Layer 3 of a small transformer language model trained on English Wikipedia (9 layers, counted from 0, width 64).
A neuron's activation on a vector x is SiLU(gate . x) times (in . x), where the dot is the dot product.
The model reads these tokens: " As" "a" " St" "ation" " to" " B" "ak" "an" " St" "ation" " (" "p" "resent" "-" "d" "ay" " Sh" "im" "on" "ose"

The vector x that enters this layer's MLP at each token. A number n stands for n times 0.0092.
0 " As": 89 -83 89 -243 306 -111 -179 128 -108 -131 -142 -50 188 85 3 202 -176 -96 37 99 -96 -18 55 40 -74 -119 117 157 -386 106 -49 -100 -6 62 186 -87 137 -78 76 9 -28 138 18 38 -84 -23 31 139 73 222 101 256 -11 -35 -54 65 111 61 -60 -56 -180 91 162 28
1 "a": 179 -201 -79 -86 234 -2 -192 33 87 12 108 -35 73 -60 -82 150 -62 -225 1 45 50 -215 73 -123 20 -53 -9 123 -128 174 131 -14 99 -12 58 81 -20 -59 38 -29 -133 -72 113 210 -84 52 -28 136 -142 119 -211 58 115 -18 -144 63 9 125 -98 -55 48 -4 7 -94
2 " St": 83 7 109 -123 454 -68 112 -106 108 77 -96 -180 123 -16 165 66 -120 -25 -67 26 -22 -165 -60 170 -56 5 -115 58 -196 99 -166 44 116 23 85 -68 74 7 6 -84 8 41 31 -116 -105 69 -85 -17 64 -193 43 301 163 -133 -101 -124 282 159 0 -63 18 66 -25 210
3 "ation": 208 -98 -150 206 205 -34 173 -14 56 75 -6 81 -205 -39 24 -22 -70 -239 -129 -12 -201 -24 -6 -63 -174 -122 -39 -34 -206 -204 122 66 2 191 -108 68 -95 50 -19 -72 33 97 58 -7 138 -80 -112 20 -74 21 -82 195 238 84 -10 54 60 -28 -24 -110 63 -101 38 -8
4 " to": 294 19 174 -90 3 -39 45 136 -78 -18 -159 -40 95 167 150 116 59 270 42 -107 -61 -86 162 35 -145 -30 24 -57 -420 4 -308 -167 79 -45 147 54 64 -30 20 -116 27 49 -87 28 62 -66 -104 123 -200 -105 252 149 86 23 -122 161 86 78 -46 -24 -3 -15 78 133
5 " B": 73 -63 -2 38 217 35 -63 24 109 -44 -14 -112 328 -32 27 46 -116 -318 151 133 6 -119 81 -136 -117 -237 142 -23 -160 174 -82 6 102 -6 -10 -84 98 181 153 -116 15 -88 101 -149 -203 56 -7 -10 -37 -64 39 235 140 -121 74 -59 -136 76 -52 -191 -11 228 -25 269
6 "ak": 52 -88 145 -34 93 -45 2 8 -59 -63 -61 17 -115 -85 -217 41 -77 -326 177 81 8 -223 78 -87 10 -151 83 27 -89 141 253 59 -23 257 -32 76 179 -51 -31 -44 -106 -154 93 0 132 114 -161 -94 52 -38 113 188 51 45 64 66 -14 20 -57 -135 -72 98 236 -68
7 "an": 46 -124 18 -29 70 -73 -21 -1 25 -62 37 -16 81 39 -13 14 -35 -113 -67 -16 -5 -38 -2 -43 65 -118 -39 327 -224 227 305 39 -8 162 56 16 38 21 -199 -171 -27 -115 137 65 -11 143 -233 -66 -98 83 33 104 206 41 -16 156 -15 232 -15 96 5 116 106 55
8 " St": 106 100 -45 124 318 -101 -46 -118 210 239 85 -228 187 -5 198 -59 -194 -69 -121 82 24 -122 -36 153 163 71 -49 118 -216 205 -281 -94 79 7 238 -27 64 227 -155 -37 26 191 -52 -10 -174 138 -51 -164 71 -232 200 122 84 -239 -73 -34 232 176 177 7 -239 116 -49 356
9 "ation": 221 -99 -161 228 140 -23 163 -5 86 81 39 66 -158 -8 21 -17 -30 -266 -149 28 -206 -12 17 -71 -144 -116 -11 -40 -216 -189 109 55 -11 192 -88 50 -125 59 -70 -95 33 103 74 10 152 -81 -173 -8 -51 10 -52 193 200 50 -24 87 45 -13 -20 -105 24 -66 26 7
10 " (": -42 16 -7 27 124 -44 66 85 38 138 -55 350 4 134 118 30 78 75 17 -104 -58 23 33 39 -90 31 65 31 -340 135 -399 -56 90 -166 -17 176 190 77 33 89 135 263 81 -37 73 365 -114 26 77 -121 43 122 33 97 -84 -171 88 63 -107 -11 -79 -46 83 4
11 "p": -121 26 -60 230 105 -98 -14 53 -98 97 -44 171 128 -19 -24 48 28 -266 16 145 -83 -49 262 -182 20 -120 -27 35 -145 99 -139 156 114 158 -153 -67 121 -72 34 43 8 -245 -78 -55 49 195 26 54 -195 -48 210 228 -288 63 119 -148 95 -93 -93 -25 -61 -66 -124 -11
12 "resent": 0 142 -169 143 82 11 2 156 -8 122 77 12 25 -55 -147 -88 -25 -112 -83 41 -65 -112 -127 93 116 -106 -61 -19 -254 34 -166 166 33 273 29 -14 -37 -44 212 -53 10 -264 -172 -21 -7 50 46 37 -123 -77 127 119 83 133 0 -8 -12 115 -17 27 -239 148 -150 -75
13 "-": -41 268 102 90 -70 83 5 -60 116 103 9 183 95 16 -126 27 70 -147 148 106 -146 -174 88 24 -94 -32 -161 96 -226 101 -76 125 -50 -17 -82 -178 61 135 -161 -35 58 -6 28 -154 -80 149 99 108 -47 -37 -79 -95 51 87 108 64 -67 -127 -81 -128 70 -64 26 43
14 "d": -86 25 -60 -21 170 21 -17 125 -55 90 144 -206 -19 59 -67 -57 40 -218 72 51 36 -55 -19 -83 -96 -101 11 51 -17 114 179 -29 55 -4 -122 -210 26 -146 -22 -100 -60 -83 28 -46 55 252 61 98 -67 -285 181 -73 -85 90 -149 42 30 9 -77 -43 -128 56 -99 -64
15 "ay": 291 -143 -99 -6 25 -173 218 92 143 190 18 -167 -35 -121 -112 71 -38 -251 35 30 15 -3 -18 47 -60 -87 -158 125 -79 86 206 -38 89 184 23 -18 102 -97 20 -85 13 -113 -52 -143 -14 -92 -130 9 -55 -113 67 15 109 44 -57 193 35 108 26 -95 20 109 -71 -2
16 " Sh": -33 -69 86 -122 144 -119 37 -67 82 20 -61 -18 52 -43 -75 255 -168 -450 63 94 -14 45 -28 47 -119 -10 111 83 -169 125 158 68 158 -50 49 -173 255 -152 -67 -97 -9 -100 -75 -84 -45 82 -298 -50 27 -210 7 244 87 -156 -45 22 222 157 -44 -186 115 151 -1 357
17 "im": -16 -26 64 -45 2 -77 132 -57 104 -47 12 119 -72 -24 0 106 -11 -184 -42 -3 -76 -20 89 -143 -63 66 127 95 -177 139 474 269 6 -9 4 112 157 -274 -36 64 -4 -149 58 6 7 -27 -283 -11 -196 -191 147 275 173 -94 -173 92 115 -115 -16 1 76 28 68 114
18 "on": 133 -147 7 -36 134 -77 146 91 50 41 32 115 -121 -14 -17 -77 -132 -224 -46 -50 -78 -46 -47 -41 -52 -13 -114 97 -288 96 136 85 27 46 -43 111 232 22 -87 -77 18 -311 -42 72 -53 99 -134 -94 -253 80 68 -49 66 67 18 46 -56 18 147 194 -59 66 -184 165
19 "ose": 324 -138 104 211 41 -27 41 -28 119 57 -50 28 -153 -78 -62 95 -87 -255 -189 9 -49 -70 -13 179 58 -101 -73 59 -257 93 15 -88 0 -177 35 -38 59 103 -117 -27 -88 -50 27 11 -155 -185 -31 109 -89 126 -41 28 -6 -63 -127 65 64 209 -160 164 6 168 -198 197

Each question shows the input weights of one neuron of the MLP. A number n stands for n times 0.002.

n133 gate: 226 34 -82 -53 134 160 64 -117 -106 -138 81 -94 -96 20 -120 -139 -29 -18 209 -14 114 103 -62 125 44 12 90 25 10 -82 -98 -197 -124 192 14 98 -193 -66 152 19 114 8 -23 -31 50 48 -39 -250 -34 147 -58 -150 -24 -109 38 88 41 -135 16 78 -75 41 68 21
n133 in: -27 -116 55 70 69 103 17 109 -53 -83 -74 101 59 141 7 -106 161 83 -73 -16 138 57 174 118 17 14 232 33 -92 35 -38 28 -22 -17 -87 -111 14 23 -23 -150 -101 -169 -129 -127 51 -22 48 172 39 -36 -105 -62 -34 -212 -112 -104 -280 17 128 67 11 -107 77 -36
On which token does it fire most? 2 " St"

n36 gate: 41 147 -130 -88 119 33 -5 116 53 -43 52 -159 -57 98 -11 15 -19 56 -84 8 59 71 45 -8 -111 56 -152 -47 41 32 -16 -2 -206 -167 -96 150 27 -149 -192 -38 20 119 -128 -167 68 -146 123 84 141 -85 -72 -205 49 -90 136 20 84 53 38 -70 28 -71 -70 -145
n36 in: 105 5 -206 11 51 40 77 94 29 -119 -6 90 97 141 62 -169 11 -44 -232 56 163 -144 -74 -167 93 -77 84 15 -55 56 111 -32 -54 154 75 4 -18 -91 91 -33 -119 -148 120 -87 63 -6 -109 77 112 -15 -7 -11 50 156 -105 84 -89 4 -16 -13 43 6 -143 30
On which token does it fire most? 14 "d"

n179 gate: -71 14 -123 -95 -62 84 -190 -112 -48 85 96 236 -18 114 79 -154 -112 32 -108 -51 47 2 67 -65 33 211 1 -35 43 -44 -30 121 79 51 29 -138 -61 174 36 0 -79 -79 76 22 2 39 6 -50 -5 82 -71 35 -216 -72 35 -68 -65 92 255 -216 -40 209 -134 -20
n179 in: 84 120 3 53 -55 -73 164 -12 59 -129 107 -47 -241 88 -42 -22 -31 44 121 32 47 21 -27 -235 136 -84 57 -167 7 -49 -28 149 -33 11 -44 -73 -52 -98 -188 -71 51 -39 65 4 -268 123 -208 -203 117 -43 80 -43 134 46 27 0 122 -91 125 -94 67 -269 -54 -76
Its three highest activations, in order, are on tokens 0 " As", 19 "ose", 1 "a"

n64 gate: 142 53 -85 86 1 -129 161 102 -38 128 -18 -97 -7 18 139 -20 63 57 245 37 43 83 -35 70 -186 -17 108 -111 -2 -12 94 -96 19 -59 86 129 -73 -155 34 67 75 -114 59 62 -3 -104 -16 -73 238 125 -88 -107 -94 -99 137 -4 -7 -43 163 81 158 17 -8 -12
n64 in: -47 -4 20 -37 -75 -61 -59 -20 -214 43 160 -21 -50 7 -72 -55 -45 -41 36 -21 83 -52 -167 -58 -54 -48 106 -61 41 28 -32 166 -110 -57 -70 -199 112 -209 7 -15 -91 35 -36 2 -64 104 172 117 25 -80 66 -116 -136 -10 106 96 -78 33 55 -38 -130 73 2 -119
On which token does it fire most? 2 " St"

n146 gate: 16 -110 43 23 5 15 -34 -188 -43 -56 -13 -18 -111 177 134 114 -166 154 8 -163 -60 155 33 -26 94 -100 -114 3 52 -15 76 -120 22 4 48 -257 -67 13 61 -6 120 -81 86 -197 58 -77 -116 -14 50 -19 161 -29 -65 -59 140 -92 -73 20 97 19 54 107 -179 50
n146 in: -25 -60 42 109 67 271 -7 158 -179 -105 -3 -1 70 -9 -92 19 112 18 88 18 -50 -39 51 32 -172 -89 68 143 -2 28 35 -16 30 -1 42 124 115 -115 0 132 -144 -76 -63 -223 -28 35 132 147 -80 73 25 73 -98 42 -28 99 10 -120 163 39 97 -75 85 -229
On which token does it fire most? 9 "ation"

n149 gate: -98 24 -141 -74 12 14 -39 -166 4 20 -176 8 40 19 47 5 -20 -69 148 -3 -101 -133 72 26 94 -136 45 -60 122 82 52 -57 2 4 -1 102 -116 -79 -132 50 123 -19 -163 -142 -145 0 -125 96 34 -19 -190 -68 -66 -51 -54 -8 68 72 75 163 47 -188 -22 71
n149 in: -65 -23 10 14 -175 73 2 9 61 124 -190 34 -47 157 -73 53 257 -87 61 22 -128 -6 -25 0 65 -8 27 -22 83 14 -20 94 -121 72 -69 136 -13 -14 0 -135 43 -68 -55 -122 -119 172 -146 -47 -3 -68 -29 -126 13 -142 -3 24 22 118 23 -10 -213 -6 17 168
On which token does it fire most? 16 " Sh"

n98 gate: -73 -156 174 -16 -47 -53 -157 -51 52 -67 69 -176 190 152 119 -76 -55 22 -77 86 144 59 -125 -49 -79 -11 94 -33 157 -26 -68 62 -50 -28 0 89 -126 53 -312 110 123 12 -88 13 118 -42 -65 55 -18 -57 -9 18 20 48 -41 50 -208 -72 -137 71 1 -70 148 132
n98 in: 184 85 36 -76 42 -6 -112 111 -55 -134 -34 -12 -114 -69 -36 219 -82 215 -58 -196 11 -21 -157 -155 172 3 -89 247 3 -45 -209 -9 -22 -146 34 263 129 -66 -212 65 255 4 -69 38 -211 -76 -99 106 -52 42 87 -78 -49 40 -119 21 49 -24 -60 -30 -23 234 75 -158
On which token does it fire most, and how strongly? 9 "ation", at about 0.84

n79 gate: -24 37 -98 -104 -127 -93 -17 -24 -17 57 15 -96 -43 -35 -73 -109 -10 32 -10 -224 -51 33 122 59 144 5 79 -126 51 -37 -22 30 -14 246 -41 -145 28 -320 150 141 115 13 13 46 111 41 -121 -32 -93 -84 203 -121 -26 94 -83 62 58 9 26 115 -56 46 -21 -168
n79 in: -122 -139 -127 -94 19 -114 144 -176 176 36 -35 78 -24 -20 62 38 -151 173 163 97 -18 39 167 -55 -2 -12 20 -128 -83 -80 57 -71 294 41 117 -6 -83 67 -73 -28 -32 -113 -64 -25 83 179 -66 -14 -19 -144 28 2 -28 140 -32 -189 -176 -81 -9 -66 38 -85 -6 -78
On which token does it fire most, and how strongly? 11 "p", at about 2.3

n168 gate: 29 -104 -22 9 26 26 -5 129 38 76 7 -23 86 96 64 -69 -35 259 34 -44 19 -8 -1 -64 -117 143 61 -53 7 -118 -29 43 136 -79 153 198 36 65 -16 71 -130 12 59 88 -130 -56 12 74 -21 -82 -31 -92 -193 13 -49 29 -56 -11 140 -110 185 164 45 -80
n168 in: 58 -55 -68 102 -13 -50 30 -155 -93 139 194 -121 -83 -136 50 108 -13 -83 153 -138 -18 -17 36 249 -83 58 -115 -86 -105 -71 -81 130 -58 104 -27 104 -57 51 113 55 -99 -51 57 -33 83 -57 -163 52 8 -12 153 4 169 20 -170 -234 2 -78 -71 8 -74 130 -70 -18
On which two tokens does it fire most, strongest first? 4 " to", 10 " ("

n167 gate: 0 111 75 51 -49 -85 69 11 81 35 -125 -8 4 4 -1 -135 -156 -77 112 -149 151 -62 67 54 -81 2 -11 51 1 -28 -130 -28 174 -78 -28 118 -83 -43 35 286 220 -71 -85 56 37 -163 -44 65 85 84 50 -149 48 -51 140 -126 159 -188 75 -114 54 18 -125 -250
n167 in: -15 83 117 -29 -3 79 -18 -14 -101 83 41 -87 46 -20 19 -77 -1 -57 185 7 -46 67 146 142 -99 64 -19 -61 35 84 121 -29 -186 70 -48 56 162 6 -64 18 -217 102 5 349 -79 178 245 -209 -69 -22 22 -201 61 130 23 95 128 49 -29 -77 -14 27 81 123
On which token does it fire most? 9 "ation"

n21 gate: -13 -144 60 -55 -162 -6 93 84 -133 -142 189 -129 28 96 54 -7 233 101 -115 158 -38 45 -72 3 101 193 -29 -79 1 125 17 -18 80 -151 -10 -57 -110 39 -129 20 -79 -108 -89 -20 -138 -20 109 -64 -16 130 -85 -94 87 -175 -89 17 -22 -6 163 55 110 96 20 162
n21 in: 172 66 51 -3 -112 -69 35 86 56 61 24 -61 -20 79 229 17 -19 -28 18 -80 -127 197 73 -140 37 -107 -54 63 -34 52 136 4 202 34 44 -2 -47 -59 -125 2 75 -59 -8 -72 -51 -45 1 8 -2 136 76 -38 209 -44 38 -107 285 16 139 11 -179 130 -124 -33
On which two tokens does it fire most, strongest first? 19 "ose", 8 " St"

n31 gate: 103 69 -128 60 -169 -139 -132 -2 -132 -2 -10 48 -34 63 175 101 -88 -26 38 -109 151 -53 -60 109 63 71 -37 12 26 -63 47 -179 -212 -75 31 45 -200 30 25 187 49 79 161 -38 28 -36 -88 76 -73 41 -26 -46 77 -42 43 7 -80 -75 35 154 177 -163 -34 110
n31 in: 7 -26 -70 83 192 22 -75 -54 -52 -24 101 21 138 92 42 -29 -178 -12 59 46 179 52 -67 -153 40 137 60 -75 2 78 -139 191 81 58 65 -12 -115 35 -31 0 -52 -137 -45 -39 -42 -141 -99 33 20 -93 12 155 42 128 115 65 -56 -39 -2 -146 -46 -34 136 -181
On which token does it fire most? 18 "on"

n180 gate: 55 -327 257 -155 19 36 141 40 186 -77 -14 -140 111 -52 137 -56 8 41 -80 2 107 87 92 12 24 -1 -8 -29 -12 -71 -24 -36 -12 -195 -34 -58 82 -13 -3 131 211 -103 30 -27 218 -151 -12 -174 -17 1 165 25 -1 -40 -52 50 26 10 -99 -16 132 -123 157 -6
n180 in: -44 -102 45 -206 18 263 -3 -10 96 39 -26 97 78 109 105 102 -62 13 -162 31 109 70 43 88 -70 4 111 -62 -88 91 76 128 -38 122 241 -83 -80 73 -118 -88 -139 35 -127 149 -82 51 -54 117 -90 -46 80 -131 93 133 60 6 125 -91 -7 -154 -16 15 104 -18
On which token does it fire most, and how strongly? 4 " to", at about 8.1

n53 gate: -71 134 29 -177 102 80 55 -3 -8 148 130 -218 189 23 22 100 11 -40 29 -25 36 -42 -129 42 -57 88 130 -47 122 43 -15 65 91 -39 40 131 -10 -91 -52 51 -94 -66 173 7 -91 -87 43 22 19 268 -90 -97 -140 -66 143 -98 -76 -307 -131 47 205 63 108 -92
n53 in: 1 187 86 -110 78 59 -74 75 124 94 193 32 69 -78 11 18 119 -104 75 225 96 -58 -62 116 -46 -108 -33 20 0 108 55 79 77 114 140 37 4 -94 -244 11 94 -12 105 28 57 44 112 -22 84 -50 -72 204 171 43 5 -149 19 -82 -166 -15 0 -153 2 -245
On which token does it fire most? 1 "a"

n141 gate: -41 248 -50 -72 97 51 75 -13 47 58 -72 35 5 143 42 81 -74 120 42 -113 -11 -78 114 -75 -311 38 55 -34 181 -85 -158 42 -48 -86 125 29 -78 43 -50 58 17 69 60 -52 -31 -188 -32 49 51 -11 -144 40 102 -28 -46 -18 61 47 197 78 52 310 42 -82
n141 in: 36 17 150 33 6 67 134 -195 -108 149 -15 -50 56 -61 79 126 -15 14 -7 -257 11 107 -58 -140 -67 -59 13 192 117 -153 -152 90 74 121 105 -82 -40 91 -16 86 55 -26 0 -15 -215 -40 77 -131 64 21 -113 79 90 -53 -45 -19 319 197 -4 67 13 64 -248 33
On which token does it fire most, and how strongly? 2 " St", at about 9.2

n26 gate: -117 -238 6 -21 -192 109 68 -63 123 89 -62 40 -92 61 110 -61 -147 33 164 -104 157 162 -64 -170 65 63 -196 37 124 -73 -209 -49 -215 40 -69 108 -215 -99 -78 124 21 124 54 234 -2 27 -86 51 55 -81 118 -87 -47 -152 -121 -38 -104 11 -22 27 130 -63 152 -84
n26 in: -169 -35 -98 90 -100 -128 226 30 -157 6 -31 72 96 43 9 98 1 -55 7 -9 86 51 169 -105 -107 204 -14 99 -9 24 -17 -114 -33 70 -137 31 106 -95 18 214 129 190 193 135 252 -3 69 11 -65 -201 76 -167 -61 -39 203 -1 -42 -54 89 24 130 -123 89 -54
On which token does it fire most? 10 " ("

n28 gate: -21 -3 -14 138 -27 -72 -51 42 173 17 -96 -70 62 158 102 -134 16 64 80 -46 -4 -143 -85 198 -123 -140 69 120 8 12 -12 -122 38 -8 -50 -97 -133 -38 -98 183 249 -15 76 40 91 -41 52 -105 -36 93 -13 52 -118 20 44 5 -4 7 19 73 -98 180 214 -1
n28 in: -61 84 -12 -23 -83 115 -35 78 102 40 -205 145 69 113 41 -216 -73 -77 98 -59 -130 -80 -75 73 -74 -133 4 212 52 -49 59 3 12 83 2 12 -87 -174 49 -16 178 10 87 -29 -60 58 -97 -150 -60 56 -37 -48 -46 8 151 -40 87 82 40 -11 -44 -66 149 131
On which token does it fire most? 7 "an"

n154 gate: 21 -56 31 19 -86 104 173 -110 168 -49 -65 14 -224 -27 19 30 -86 78 26 -1 18 40 -15 -76 60 -15 -1 -226 59 5 39 -123 21 -4 -136 -57 -48 124 87 169 198 136 81 93 -39 -247 -226 38 -35 153 0 -18 40 14 148 29 48 -111 195 61 -7 -30 -25 21
n154 in: -63 -55 -215 -32 146 -19 -20 -78 209 70 -172 -84 0 -126 -57 -74 16 21 -72 -134 -53 -9 126 -63 -19 -13 -217 39 -17 -1 -184 -126 -140 -39 3 -27 35 148 4 -119 -25 33 -1 -32 -54 -74 -112 59 -77 -47 -91 -32 -183 36 -81 -201 27 -7 194 -145 61 -56 -116 5
Its three highest activations, in order, are on tokens 3 "ation", 9 "ation", 6 "ak"